Layer 6 of a small transformer language model trained on English Wikipedia (9 layers, counted from 0, width 64).
A neuron's activation on a vector x is GELU(gate . x) times (in . x), where the dot is the dot product.
The model reads these tokens: "es" "b" "ear" " for" " the" " National" " Center" " for" " Miss" "ing" " and" " Ex" "pl" "o" "ited" " Children" "\"" " in" " 198" "5." "\n" "\n" "===" "W" "orld" "s" " of"

The vector x that enters this layer's MLP at each token. A number n stands for n times 0.035.
0 "es": 5 -10 -52 -3 37 4 7 5 -29 26 28 -42 -6 -21 34 -18 -10 -33 -69 -17 25 46 30 -32 -36 -23 -16 -25 -9 50 -6 17 -29 15 -25 36 16 4 51 30 24 22 -13 14 -24 12 -21 14 31 -27 23 -24 -1 -11 5 46 5 -7 -42 -25 -53 5 34 -6
1 "b": -33 3 -21 -61 68 -2 -20 -13 -40 51 5 -14 10 7 63 3 -3 20 -29 -39 32 8 -5 6 -11 1 -28 -28 -15 16 17 17 -25 -7 11 4 31 2 51 -43 16 -39 -32 0 -47 8 9 -27 -21 26 21 5 27 -4 -46 48 27 10 -21 -15 -6 0 85 -19
2 "ear": -36 -9 -21 -37 46 2 -34 9 -38 30 25 -27 -9 -19 50 -1 3 -14 -82 -37 41 48 44 -5 -12 -25 24 -22 1 44 -23 -3 -16 -2 0 12 6 -14 4 0 -15 41 13 6 -9 2 15 26 39 1 12 -1 12 -4 -33 38 24 12 -12 -29 -90 -9 9 -19
3 " for": 4 10 -86 -5 4 22 1 23 -2 25 19 -12 -20 -7 45 0 4 4 -34 4 30 30 16 20 -12 -16 -19 1 14 54 -5 3 -16 9 1 40 1 5 10 -31 -25 29 2 -35 5 24 -4 21 59 22 29 -3 20 -27 10 12 7 13 -12 -51 -13 15 25 12
4 " the": 14 -11 -78 -14 8 -16 4 7 -5 36 9 17 -12 26 18 -14 31 6 -30 -32 -6 -3 13 27 -5 -6 25 18 -11 -5 -5 32 -12 -11 -1 28 19 8 22 5 11 -42 18 8 13 11 -25 35 95 13 15 -1 34 -25 -17 9 4 -2 -9 -35 3 3 -13 -10
5 " National": -16 -37 -53 1 20 -26 -49 23 -56 16 12 -32 -8 1 30 -20 16 18 -7 -32 5 19 3 8 0 12 40 34 3 0 -16 -25 -63 5 14 16 48 24 38 3 46 -22 13 1 16 13 -7 23 50 -21 -4 -3 22 -31 -32 25 8 -11 21 -33 -63 -50 -14 -23
6 " Center": 12 -40 -56 -17 33 -2 -23 -13 -43 33 7 -7 -3 2 16 -26 9 -25 -23 -3 7 51 -23 -9 -31 -56 35 -12 3 35 8 -8 -84 -4 -37 -5 27 10 28 9 17 -6 5 53 -19 22 -24 42 37 -15 -8 -11 17 -2 8 21 2 -18 -27 -12 -55 -34 38 -21
7 " for": 16 -14 -88 -16 4 12 -7 18 -16 47 -2 -9 -17 6 32 4 24 9 -22 0 23 38 0 35 -6 -19 -2 16 5 15 -9 6 -31 0 0 48 22 23 -2 -26 -24 14 14 0 29 8 -7 38 52 1 -5 -16 19 -42 12 25 1 -17 -15 -51 -14 -19 17 -8
8 " Miss": 23 -31 -66 -46 7 -45 -6 20 -43 66 -3 -19 -8 -2 22 -30 -20 4 -41 20 -4 57 0 -2 -44 -8 -12 -2 17 4 7 -14 -36 23 -6 33 17 8 52 -30 19 3 -25 44 8 12 5 19 -3 19 26 -32 27 -25 -20 5 -3 -21 6 -9 -38 -46 -6 -11
9 "ing": 3 -15 -63 -13 10 16 -6 -14 -31 50 21 -14 -8 -29 55 6 28 8 -64 -19 19 28 26 0 -23 -24 -27 -21 10 10 3 -11 -26 12 -12 6 14 12 49 24 -7 1 5 27 1 -9 -29 33 39 4 9 -6 3 -2 -24 49 15 -17 0 -37 -76 -15 -20 -7
10 " and": -3 -24 -87 3 18 5 -3 4 -10 30 5 0 5 24 13 -31 35 -19 -51 -9 19 19 20 17 1 13 38 -15 -7 -7 22 -1 -11 15 -6 26 3 -10 44 -30 -38 4 -1 18 12 30 -30 43 46 36 6 -25 16 -24 7 24 3 32 -29 -32 12 -13 -11 10
11 " Ex": -12 -6 -62 -35 5 -8 -38 2 -75 20 20 -45 -26 -9 13 -26 12 -5 0 22 2 43 -7 -8 -14 -42 -19 7 -24 15 -20 -39 -14 9 10 47 19 21 57 -33 19 -28 -20 10 -11 40 21 21 12 8 24 -9 -17 -60 2 10 -13 10 16 -50 -29 -29 34 -2
12 "pl": -24 -9 -17 2 -3 -7 -16 -15 5 36 23 22 -29 48 39 -35 86 12 -14 27 52 4 -9 -29 1 -42 -5 -41 -12 0 2 -41 -13 -16 15 50 29 33 30 -41 -28 -33 24 36 -21 30 5 16 1 -13 40 17 -9 -16 -45 59 0 -15 -2 -22 -28 -40 65 -6
13 "o": -20 -12 -26 -20 -1 11 -22 22 -41 27 29 -36 4 -9 20 -5 15 -22 -93 15 12 31 0 -22 -27 -17 -18 -42 19 32 12 30 -29 -1 -22 34 39 14 37 26 -24 -26 -14 63 -24 58 -31 14 8 31 2 -6 28 -9 8 34 -10 -22 10 -34 -53 -16 27 -5
14 "ited": 17 1 -47 -35 38 -5 3 10 -15 19 34 -7 -18 -25 61 0 17 -38 -61 -27 29 25 26 -6 -48 -9 3 39 7 23 -7 -34 -30 26 4 20 36 -18 24 43 -6 17 -1 -6 -5 8 -29 53 52 -7 21 -3 9 -22 -29 40 -12 -9 -41 -24 -45 37 -8 -20
15 " Children": 15 -29 -75 -37 25 -24 2 -1 -29 21 -20 -37 2 20 18 -33 -12 -10 -14 9 23 17 14 -3 -16 -20 26 -12 0 17 -19 -30 -3 -22 23 -50 10 9 65 4 32 14 -3 31 -10 26 -22 42 48 -7 -14 -14 27 -16 -11 37 -19 -12 -30 -15 -23 -44 10 1
16 "\"": -9 -8 -52 -4 52 16 -11 25 -18 37 19 16 11 8 12 -7 -9 -19 -22 -19 38 38 6 -9 -49 -19 6 3 -2 59 25 32 -46 29 15 -21 19 13 13 45 14 -7 10 23 -22 18 -30 51 37 20 5 -27 29 -3 19 31 -21 -16 -80 -36 -35 23 18 4
17 " in": 30 23 -79 -7 15 17 3 8 -2 37 -4 -13 -35 -16 18 27 12 -3 -19 6 36 48 19 17 -6 -21 -4 -1 0 61 -4 -12 -23 27 -4 22 6 23 33 -30 -28 -17 10 -2 25 17 0 -1 63 14 0 -6 42 -51 -4 -11 -24 -2 -15 -34 14 11 10 -1
18 " 198": 32 -5 -25 -22 29 5 8 21 19 33 18 -7 -9 13 39 1 -5 31 15 29 16 84 34 -8 3 -23 -26 30 -2 -3 30 -47 -54 23 40 -23 41 -27 25 -5 21 -11 -1 34 -26 -13 -29 29 52 1 18 0 30 -20 -23 50 -38 -29 -19 -27 18 79 -3 -1
19 "5.": 4 -4 -60 23 39 17 -23 21 -21 17 46 16 20 46 14 -12 -25 -29 5 -3 42 62 46 14 -37 7 7 16 -11 61 -11 2 -53 27 29 10 -5 -27 12 21 -23 -13 -17 22 29 26 -11 13 26 27 18 -14 -7 13 21 34 4 -24 -64 -28 0 40 -4 -4
20 "\n": -1 -14 -32 5 57 -1 -5 17 -5 49 11 28 -12 30 -13 -11 -15 -47 -15 18 38 40 11 -34 -8 -12 -15 36 -36 44 0 22 -53 41 20 25 39 10 33 -5 26 -21 -23 -10 4 37 4 34 28 49 25 -33 -1 -13 -32 39 6 -27 -43 -23 -26 59 -53 -6
21 "\n": 29 0 -36 44 45 -6 3 37 -10 41 4 25 -21 20 1 -34 4 -44 22 7 66 39 12 -41 -26 -14 8 13 -40 8 -6 26 -70 11 22 38 37 13 25 17 31 -5 -28 8 -3 29 -31 21 13 5 33 -32 -18 -18 -3 40 -19 -15 32 -53 -18 35 -44 24
22 "===": -9 3 -52 15 7 -12 -14 38 19 31 29 -16 -3 34 31 -24 -15 -30 -11 -10 31 39 34 -37 0 -26 -24 22 -43 56 -43 2 -52 16 14 20 47 18 -31 2 -3 -43 10 5 31 17 -39 7 57 -1 -8 -11 -30 -41 28 -8 -6 -7 -2 -54 12 -4 -29 3
23 "W": -8 -2 -35 5 38 -12 -12 -10 -13 50 11 10 30 55 11 -69 -7 -2 -6 -45 52 38 -28 12 -17 -33 -72 -2 -26 -3 -8 13 0 15 14 22 29 37 -1 -44 -6 -49 -39 36 0 5 -38 -22 34 -14 29 -30 -11 -15 -43 27 4 10 -9 -47 3 -12 23 -16
24 "orld": -11 -13 -51 4 53 15 -27 24 -26 31 -22 -27 -3 -13 48 -23 -6 1 12 -23 13 30 27 14 -19 20 -15 -1 12 34 -25 -9 -25 -22 20 -4 12 39 15 -59 31 -18 -5 1 13 -3 -35 28 74 -28 10 15 -5 9 -19 44 3 -5 0 -53 -44 -14 -34 -13
25 "s": 2 -14 -81 31 46 10 13 -13 -20 37 15 -19 6 -15 25 -19 -2 -1 -45 4 20 26 16 -8 -14 -30 -10 -14 7 28 2 15 -20 6 -15 8 16 29 39 11 7 -13 -17 31 -8 13 -25 19 48 -14 25 -29 9 3 -1 48 4 10 -54 -12 -37 1 9 -8
26 " of": 30 2 -82 18 24 14 0 34 -11 36 -4 6 -18 -20 34 -1 10 3 -27 -18 34 11 11 21 -3 14 -12 -3 19 46 -12 -1 -23 -4 7 51 12 31 32 -55 -21 -2 -12 15 23 22 -11 33 57 18 4 -5 13 -32 7 17 -12 -6 0 -39 -22 -4 -11 -10

Each question shows the input weights of one neuron of the MLP. A number n stands for n times 0.0095.

n163 gate: 10 -33 34 -9 -10 -25 -9 -29 16 5 2 17 -27 34 -25 -30 -29 -18 13 -3 5 37 12 29 -2 28 -5 25 9 17 20 2 3 0 -15 40 -41 59 3 -8 -3 -28 -5 -2 -23 -15 -25 35 26 21 4 -9 4 3 -5 -16 24 9 -9 0 23 2 -15 22
n163 in: -35 9 12 0 -7 28 17 18 6 -5 -31 1 18 -25 35 -9 35 12 -10 -51 -34 -29 17 14 11 24 -18 -4 12 3 -18 20 30 1 -20 5 -16 9 14 11 4 -9 26 28 13 -9 -3 33 26 -18 6 31 7 10 17 30 -26 -15 -3 -32 13 -21 -13 -22
Which token does this neuron like most? 4 " the"

n1 gate: 21 18 -6 -34 31 -7 42 13 0 21 13 -20 7 1 55 8 22 20 -34 31 -36 16 -27 -25 28 33 -21 -14 20 -13 -1 -21 20 5 17 0 -45 6 10 -41 25 -12 3 2 -7 11 7 -37 -38 9 25 12 17 -42 5 -48 13 -29 -6 10 -18 8 -19 -27
n1 in: 14 7 34 -42 43 -15 27 0 9 -39 21 49 1 13 -3 34 -18 44 8 -1 12 22 27 19 -4 21 22 -40 -3 -6 -25 -29 8 -17 12 5 19 14 22 18 -9 13 -43 -24 -2 -2 28 28 4 39 50 -13 -47 29 -34 0 -6 8 1 -29 -2 19 10 -25
Its two highest activations, in order, are on tokens 1 "b", 18 " 198"

n38 gate: -12 5 -24 -41 4 2 8 -5 25 -28 4 24 -12 24 -28 38 -23 28 5 10 -47 -6 10 26 -23 -14 15 -11 27 -11 54 15 6 49 -4 -20 28 -3 11 19 -30 -1 16 -43 16 6 7 4 25 -27 23 -44 -6 15 13 6 7 39 1 5 19 -22 -33 -13
n38 in: -4 -24 -54 18 -24 -52 -3 -16 8 12 -23 12 -9 21 25 42 -3 -25 -11 9 -9 -1 1 -20 -16 16 -21 2 -34 -11 -22 -16 -33 13 -21 -14 -32 9 5 29 -12 -29 -6 26 66 -12 25 20 -8 14 -21 29 -1 15 28 44 1 25 25 5 -10 15 11 27
Its two highest activations, in order, are on tokens 10 " and", 4 " the"

n30 gate: 1 30 -28 -3 -2 -8 -14 -11 8 7 -17 8 -60 4 19 32 -13 6 9 24 -16 -7 -3 9 -7 5 13 19 42 10 12 14 -10 -16 10 -11 -4 46 18 18 1 17 24 -13 62 -16 -9 21 21 11 -5 -36 -6 38 -12 -26 6 19 2 20 -28 4 -25 -28
n30 in: -5 -46 24 10 52 -17 -13 -26 -37 4 -28 -56 15 -2 7 -21 22 -19 -63 -14 -5 -21 -10 3 12 -24 -21 -29 48 -5 14 9 -31 21 -15 14 4 17 -25 -9 -6 -3 6 -13 -55 -39 -13 -36 0 -38 -27 7 -5 -26 3 16 -21 -17 -29 -26 26 -5 -28 -1
On which token does it fire most, and how strongly? 24 "orld", at about 3.6

n178 gate: 22 52 -6 41 12 -5 1 24 -7 -10 54 29 -46 4 13 33 -27 4 -11 -8 -6 -42 -13 23 -26 -12 -10 -12 41 -21 15 -18 5 -14 -14 29 -3 -1 -21 -36 39 4 -1 -23 41 -23 22 -9 7 -5 -4 -20 2 11 25 23 -9 24 -14 -41 -15 -37 -19 -12
n178 in: 32 33 6 -21 15 -23 9 43 -23 27 -6 32 -27 35 14 37 -40 3 1 14 -55 -7 16 15 -13 -31 2 -28 31 22 8 1 24 -29 38 21 -3 8 39 -28 -2 38 7 -23 39 -41 6 -18 25 8 12 14 -5 11 -12 47 19 11 31 -37 -35 0 -26 11
On which token does it fire most, and how strongly? 26 " of", at about 7.7

n34 gate: 7 61 -23 23 -25 8 6 -9 32 -19 4 12 -18 7 19 -28 19 -7 -14 6 -9 -19 -32 -24 -16 36 -6 0 19 30 -15 -28 27 9 26 -2 -36 -42 36 -5 20 17 -30 -1 -16 16 10 3 46 24 -5 13 36 8 16 -20 9 -26 -5 10 -23 -19 -19 -31
n34 in: 11 -4 11 -14 20 32 4 0 -12 8 -33 25 -5 -41 -34 -30 -1 -9 -3 -26 8 -14 -11 39 27 6 45 63 5 10 22 21 -25 10 15 -7 -17 -3 -18 -21 9 -12 -30 -33 27 23 1 32 -1 2 23 -10 -25 8 -43 1 -33 9 5 -67 -11 -13 -10 14
On which token does it fire most, and how strongly? 26 " of", at about 4.2

n112 gate: -7 -3 -10 39 24 40 15 20 9 -13 6 -25 -2 -17 16 1 2 -11 41 -1 -31 -37 0 10 -53 -21 33 6 -21 -11 8 -5 12 16 20 -15 -13 6 0 66 -6 -32 1 4 6 9 -2 7 -1 4 14 12 27 16 8 24 -47 2 5 9 18 -22 -26 -42
n112 in: 36 -7 -21 -17 -15 -37 6 51 -41 -11 -26 -15 -57 -9 -15 30 -10 -32 -10 14 5 32 -53 27 -29 -3 -23 -17 29 18 -51 8 -15 22 -8 -15 5 50 -5 -9 12 15 -16 -5 9 -24 -38 -9 -47 0 14 -32 -54 14 -9 -10 -5 41 -27 -3 -3 -8 8 39
On which token does it fire most, and how strongly? 16 "\"", at about 1.4

n71 gate: -10 -9 12 35 -31 -36 45 20 -21 -36 25 -39 -30 7 -14 -29 -10 -31 -1 26 -6 15 -26 -6 30 9 0 -28 -41 1 28 -15 -8 -1 27 13 21 -18 -14 35 24 4 5 -34 -20 15 -1 8 -10 8 -47 -9 -21 -31 -13 -1 -15 -37 4 25 5 30 -12 23
n71 in: -19 -18 1 54 23 3 13 4 -27 -7 17 5 13 -4 -15 -33 -21 11 36 23 25 -3 -9 -33 7 26 -39 -19 -38 29 22 43 21 1 6 2 -24 3 -32 -48 -52 2 -30 -17 12 -51 -19 4 10 30 53 -52 -15 -12 -5 -7 39 -31 4 -13 -7 11 7 -2
On which token does it fire most, and how strongly? 21 "\n", at about 5.3

n119 gate: -17 36 4 16 -23 -24 22 -11 19 -3 11 4 -5 -21 -9 -6 -29 -17 -27 28 8 5 15 3 39 5 -47 19 -3 -44 7 5 20 -33 -29 9 33 -14 36 -7 10 2 2 23 10 7 -33 -24 -21 -15 -8 42 37 -10 24 -5 4 5 -51 -1 -43 8 13 16
n119 in: -3 -12 2 3 3 -8 11 -2 -15 -14 21 4 -38 -40 23 -16 25 4 -2 20 39 10 -29 -3 5 0 -5 18 -18 -1 26 -2 -15 -10 -4 12 7 48 54 -23 -2 70 -2 7 42 -5 3 -6 0 -4 17 -10 -29 20 57 -54 4 -30 -7 -29 -26 40 11 -16
On which token does it fire most, and how strongly? 0 "es", at about 3.1

n187 gate: 33 6 66 -65 -4 31 -23 16 -21 11 27 9 11 -27 7 -21 14 2 -33 -25 -6 -16 -18 -47 18 13 -26 48 -6 -38 8 65 -3 28 37 -19 7 19 -15 -24 25 13 28 40 27 -22 -24 -13 -17 35 15 28 3 -18 -22 7 -28 -20 -13 -21 19 8 -1 -6
n187 in: 16 36 8 -25 3 -23 26 7 -18 9 9 4 -14 21 25 65 -16 -32 1 2 -15 51 35 46 -20 21 23 -6 22 -28 16 -39 22 -26 20 -23 25 2 -12 26 49 -75 -28 -11 -8 8 31 40 -31 12 2 49 6 35 -10 1 2 -18 17 -13 20 24 23 -5
Which token does this neuron like most? 18 " 198"

n83 gate: -27 26 35 -31 29 8 0 -1 17 -2 -28 -28 12 -19 30 -19 -13 27 24 12 10 -13 39 5 18 -16 -24 -31 -18 -9 -35 12 -20 2 -5 -36 21 11 17 -13 -10 -27 39 28 1 -13 -12 -7 13 -41 -16 28 -10 -15 37 0 -53 -43 -22 -18 18 -41 -4 16
n83 in: -13 2 0 52 11 7 -10 7 23 11 20 -8 10 14 -1 5 24 -8 3 -58 -31 -21 -43 -14 13 16 -9 43 -12 32 10 -16 0 -5 9 -9 -49 21 -21 -5 17 -36 -24 -26 -36 65 12 23 9 30 -3 -5 -19 9 -16 33 18 27 18 0 39 55 6 29
On which token does it fire most, and how strongly? 22 "===", at about 2.4

n190 gate: -3 -21 10 -33 -1 32 -35 -11 -10 -1 -4 -26 21 -13 35 -18 0 -31 -7 -1 -6 16 -47 -13 -13 -20 -21 28 -41 29 18 -8 4 45 11 -24 5 3 -23 -56 -8 7 -8 20 -14 -2 2 -9 -26 -21 -16 -15 0 -9 -16 -54 1 7 -4 12 15 -2 19 15
n190 in: -8 16 -30 -6 -8 37 -19 18 9 -1 7 19 18 -16 -3 16 9 22 2 -26 17 20 -17 -9 -24 -47 14 56 4 20 -20 16 18 21 -35 -30 -51 33 -29 -6 -25 -19 6 48 -7 33 50 1 -18 -3 0 11 -12 13 -4 50 -3 -7 -8 -41 37 0 -9 0
Its three highest activations, in order, are on tokens 23 "W", 11 " Ex", 6 " Center"

n90 gate: 2 -32 -24 -31 3 12 -30 3 -18 7 6 18 -7 -27 -19 -2 -22 31 53 -15 -26 -37 -17 27 7 -3 -14 2 -1 28 -56 3 -34 26 13 6 3 46 -8 23 -12 30 -40 3 -12 -7 -26 -4 21 12 -19 7 -32 -1 14 -16 7 -1 -2 -33 18 10 34 6
n90 in: -10 -11 -16 1 17 40 6 1 4 -30 40 9 -40 0 1 28 4 -12 12 -1 -14 9 26 -24 -32 -3 13 18 44 40 -12 0 -5 -1 -44 1 -11 17 10 -24 2 10 33 -19 43 -28 15 12 -10 1 -1 16 -23 -1 -5 -50 5 25 50 -19 17 25 29 -15
Which token does this neuron like most? 3 " for"

n100 gate: -4 17 -4 18 -22 -24 11 -43 -2 29 18 14 20 20 6 12 -17 -32 -10 -5 -9 -1 26 56 27 -1 25 15 20 2 21 -2 51 -17 -40 19 -9 -29 26 -9 -27 18 33 -8 -1 36 31 13 0 -33 -10 23 14 21 -14 27 -1 32 36 27 -9 24 -23 -5
n100 in: -28 -19 -9 13 -22 13 11 1 24 -3 29 12 61 -12 -33 -25 -8 5 41 11 6 31 -5 54 21 2 1 -11 8 18 -6 7 21 -13 -22 -11 12 12 19 -17 -23 1 36 -3 -3 48 18 10 2 -21 -3 11 -16 -34 -13 -21 -39 9 -11 9 12 -73 -12 -55
On which token does it fire most, and how strongly? 10 " and", at about 1.1

n29 gate: -41 34 -11 28 8 -20 -15 45 0 -39 -28 42 -6 0 2 -5 14 -39 54 9 -13 -35 -21 -15 -16 17 -5 6 17 -35 2 -2 -2 -17 14 -21 -4 -28 50 -7 7 -4 30 -9 -26 7 40 -11 0 -17 25 -17 -7 -45 -52 -13 30 -4 -19 -23 24 -10 -4 -36
n29 in: -28 -8 -34 26 -32 -40 -82 14 -25 -10 -7 12 31 -13 15 -46 -39 -60 7 30 15 23 -38 -16 40 -19 -23 29 4 -37 -20 14 -4 -45 32 -16 -12 -26 3 16 21 13 33 -19 29 2 26 13 19 6 -21 -47 0 -6 -3 7 42 -45 24 -12 11 2 35 26
Its three highest activations, in order, are on tokens 5 " National", 11 " Ex", 21 "\n"

n32 gate: 34 -30 15 -33 -9 -44 -19 -30 2 29 -29 -3 -10 18 -34 2 -36 17 10 -11 20 -40 3 3 -24 -2 12 8 -17 19 38 17 -14 -47 4 -9 7 -17 20 8 2 11 13 -5 4 12 9 -40 22 13 7 7 32 -28 -26 -48 26 8 34 -16 14 -5 -50 1
n32 in: -25 -24 -22 -5 43 16 4 22 23 6 9 17 40 -9 2 -5 18 2 0 -5 35 -9 -24 -33 -21 -18 -46 15 2 -51 -16 -12 -30 -25 -19 1 -25 -22 36 -25 29 87 -20 -22 -11 2 -7 15 -53 -32 -16 1 18 -12 -17 -10 15 -13 -5 -9 -12 -47 -6 18
On which token does it fire most, and how strongly? 8 " Miss", at about 3.3

n47 gate: 28 7 -62 16 13 19 -6 -15 46 20 -27 -24 7 -23 -20 6 21 -11 13 0 -2 -6 11 45 24 1 -30 -30 -13 -21 10 19 10 49 22 12 -40 -73 -26 -6 15 1 -25 27 -18 -4 -11 17 -32 -11 -19 -9 25 -45 -1 -32 7 -2 45 -16 -2 -3 7 50
n47 in: 30 5 -12 -33 10 -2 -47 6 0 51 -19 -14 -43 -7 -18 10 -7 -6 -9 -45 -33 -3 32 21 -8 -24 -9 10 49 -4 -13 27 -44 6 17 -8 -68 0 54 10 28 -6 2 -11 12 -27 -17 -18 -29 9 3 -11 16 -23 7 -20 18 4 -33 8 13 -8 -11 -26
Which token does this neuron like most? 17 " in"

n158 gate: -25 -4 -11 -28 19 16 3 -10 8 -23 -2 -20 2 -14 8 11 -24 -34 17 10 0 -6 -29 14 15 -10 1 -7 11 7 31 26 13 6 -29 -26 -13 19 -9 22 5 -17 -24 14 43 -26 -17 37 24 23 12 -28 -5 31 -8 -8 2 -20 -15 -16 -20 1 55 -28
n158 in: 53 54 32 -10 -13 -25 8 26 0 44 -19 -50 -4 -6 12 3 -19 14 -35 -2 -3 -13 -17 13 -6 -29 11 -3 -18 -20 3 -51 -3 14 22 33 0 -15 0 1 13 13 21 -45 -1 -11 -17 16 6 26 12 -38 -5 -43 14 20 21 21 -14 21 -6 -2 48 2
Its three highest activations, in order, are on tokens 0 "es", 1 "b", 14 "ited"

n155 gate: 6 19 -5 5 -32 6 -2 -32 -51 22 -1 -10 29 36 57 22 -70 16 -13 -5 -16 55 9 22 4 -30 -3 -13 -7 -46 -42 5 18 -13 17 17 23 -26 14 -56 26 30 2 -42 -23 6 11 -32 2 -17 -7 3 -12 53 31 -34 -4 -36 5 5 0 5 -35 26
n155 in: -30 -11 38 -18 7 -9 26 25 38 -16 12 -13 16 -17 -8 -3 44 8 8 -27 6 -20 37 -8 -32 -12 -6 33 34 28 -7 -20 30 -3 3 -3 -44 51 -38 41 -17 20 -6 1 -4 2 -35 47 4 -11 6 -11 13 -22 -26 26 6 -20 -25 2 -22 -48 30 0
On which token does it fire most, and how strongly? 2 "ear", at about 1.1

n0 gate: -10 26 -11 7 -22 21 6 -18 17 3 20 -11 -12 -37 8 5 29 -34 -18 15 39 -5 -7 17 8 15 -31 -22 -3 -60 5 9 0 -13 2 -47 -18 10 21 -13 10 23 12 19 48 -19 -7 44 11 -23 -21 -5 -28 -10 -20 14 29 -2 -10 -29 -4 -53 -11 -14
n0 in: -24 27 -3 9 -24 -3 36 5 -32 3 24 53 -2 4 5 19 20 -35 -10 -42 -2 14 7 3 -17 33 -14 34 -42 0 1 18 10 23 52 -9 -60 -5 20 22 -9 22 20 6 -30 -16 17 29 -4 -3 13 -12 -7 -21 -42 11 10 9 40 -19 32 -21 14 -6
On which token does it fire most, and how strongly? 9 "ing", at about 2.3

n136 gate: -42 8 -39 12 -22 15 -32 -14 0 35 -12 -25 0 -29 -4 -24 9 -20 6 13 -19 -10 -18 -47 -19 23 -7 7 -1 21 3 9 -2 -16 10 19 -38 18 -3 -49 -19 24 -14 -14 3 3 51 11 -6 -6 -23 8 -14 -17 12 -13 25 24 21 -29 40 40 6 26
n136 in: 5 14 -37 -15 9 34 10 15 -16 12 26 53 27 -5 23 43 8 41 -20 59 15 27 27 -30 5 11 -4 -12 19 -37 -23 9 58 9 39 35 -38 10 -17 -47 -9 16 -18 -32 -3 -15 3 -18 -17 -42 -21 25 8 -32 33 21 12 6 40 -18 -29 28 -8 58
Its two highest activations, in order, are on tokens 3 " for", 26 " of"

n91 gate: -35 -27 56 -30 13 20 0 41 -23 -9 2 -57 -5 10 -24 11 -3 16 -4 8 46 3 -9 26 -7 13 -8 -10 18 -41 0 -50 -27 -50 10 -13 -7 -19 -44 -25 25 -24 3 9 44 -17 -22 10 4 16 -5 11 -27 -21 -24 -8 -15 -4 -1 -28 -4 5 -3 -13
n91 in: 15 46 19 1 13 -26 -1 47 -29 6 3 -49 -7 16 -20 32 -20 3 5 20 -8 33 -14 -16 0 25 10 -48 20 -7 -7 -44 9 -46 -41 47 13 17 -23 -4 -7 -5 25 -12 -7 -38 -8 14 -4 22 11 -31 -20 -26 13 17 -19 -10 21 -27 -2 -20 -55 -6
Its three highest activations, in order, are on tokens 24 "orld", 5 " National", 11 " Ex"

n24 gate: 1 -4 -38 7 2 -1 7 34 14 -25 -26 -34 -8 26 30 23 -21 -28 10 18 22 -46 13 3 -2 -8 1 13 8 4 21 -8 19 17 7 -44 -5 -16 4 -31 -12 -7 53 -3 -15 9 7 40 16 1 30 30 -18 -39 0 -48 9 16 13 -24 24 -16 18 -22
n24 in: 22 29 65 6 18 13 -4 -9 -16 28 9 29 -15 6 -5 -30 -10 -12 -6 -9 1 -6 -7 -53 17 -45 -22 0 -21 18 -11 -2 -4 38 17 -10 11 -8 -5 -22 26 -8 32 18 22 33 -2 -19 12 11 19 18 0 22 -10 10 3 26 -21 37 -8 8 30 -31
Which token does this neuron like most? 22 "==="

n185 gate: -5 15 -35 -25 -17 -13 4 -27 -5 3 14 -29 33 18 22 11 -26 -22 -7 -33 -11 9 6 -19 9 -5 -1 -1 -15 30 -10 13 23 -3 -14 -21 -6 -11 -12 7 24 -25 -12 29 -4 -1 -65 -25 -27 -3 -20 -5 35 8 12 -13 5 47 3 -1 -19 -9 -5 23
n185 in: -7 -4 -9 -8 8 19 -27 -4 20 21 -33 15 -18 14 -32 7 9 -11 34 -6 6 -30 49 -4 13 -10 9 -18 -26 -8 -18 -10 7 13 4 15 13 -8 -40 27 -27 -28 7 -1 6 22 39 -7 9 21 33 9 -28 29 -10 -3 13 -27 1 -4 15 28 17 -24
On which token does it fire most, and how strongly? 22 "===", at about 2.1

n75 gate: -26 -13 29 12 -13 -24 -36 21 20 17 44 17 17 48 -5 8 -10 22 22 -1 -25 31 -21 16 7 23 31 -41 -1 -3 5 25 25 -10 -29 -22 31 -12 10 35 15 10 41 8 25 5 -2 12 54 31 45 5 -37 24 7 11 16 -3 9 21 16 0 -13 12
n75 in: -14 41 -15 15 8 1 -21 3 -31 -11 -14 -11 -1 23 -16 53 1 -43 -9 -36 -3 6 -15 9 -6 -34 -26 -12 1 16 15 16 64 -14 36 28 -46 6 -3 41 -37 5 25 -6 7 6 8 19 14 -51 -1 -23 15 -32 -4 33 -17 31 14 -18 22 6 -10 3
Which token does this neuron like most? 4 " the"

n108 gate: -40 21 0 -26 -24 -5 -17 15 11 -2 -56 -24 -7 23 -15 23 20 5 -67 -9 -18 5 -31 4 12 -18 -14 4 7 -30 -8 -16 44 11 -14 7 -15 14 -1 -3 -8 24 -18 23 -7 -27 -10 -9 42 0 -23 -25 44 24 25 -25 34 2 8 17 2 1 -35 24
n108 in: -16 -17 -35 35 1 -22 16 -47 40 37 15 37 -32 -19 -59 10 12 5 12 5 -9 9 -9 -4 -21 43 12 -3 18 16 -9 -50 -46 63 -3 -54 -57 14 27 -7 25 -11 -24 39 -7 -18 -38 5 -26 1 4 -23 -8 -8 -24 57 -18 39 -16 37 -25 13 -22 38
Which token does this neuron like most? 10 " and"

n11 gate: 9 12 -40 27 31 -57 2 -9 -18 -18 4 5 7 -21 -14 1 -14 11 -5 -5 -20 -1 5 13 12 -1 8 -13 1 28 4 30 -20 1 -18 -21 36 -42 -37 -10 20 15 -4 26 8 -34 -11 16 30 -47 -35 -12 19 15 16 -14 -16 9 30 -2 -32 8 19 -33
n11 in: -20 19 19 -1 -18 1 21 2 -45 3 20 -15 -7 46 35 24 -7 11 -42 26 -16 16 2 -2 16 -10 -31 22 2 74 -24 -13 -9 -23 7 -8 33 -26 6 -35 -33 -18 29 5 -42 0 17 -1 9 -23 -9 12 -3 11 17 9 10 25 -9 3 -10 12 -8 -8
Its three highest activations, in order, are on tokens 2 "ear", 6 " Center", 0 "es"

n85 gate: -21 39 -22 23 -13 -4 -3 -29 19 0 38 56 34 -21 -37 0 21 -1 -24 -9 29 -2 31 9 15 -11 10 31 17 11 27 -31 -4 10 6 38 -29 14 2 -20 -20 -8 10 3 30 -15 -26 -14 -43 -34 10 40 17 -35 7 12 -14 46 -8 -25 0 -18 26 -4
n85 in: 4 32 -28 -39 -22 -18 -3 -25 -3 -18 -41 -3 -20 -33 -61 -31 -1 -20 12 -7 -37 20 11 -34 -5 35 -28 7 17 15 -65 45 -2 47 20 -53 -2 -11 24 2 -19 -1 -25 -2 3 50 -11 -20 -10 16 -30 -20 13 -16 26 9 -11 -16 -6 -24 19 -20 -31 -27
On which token does it fire most, and how strongly? 17 " in", at about 2.5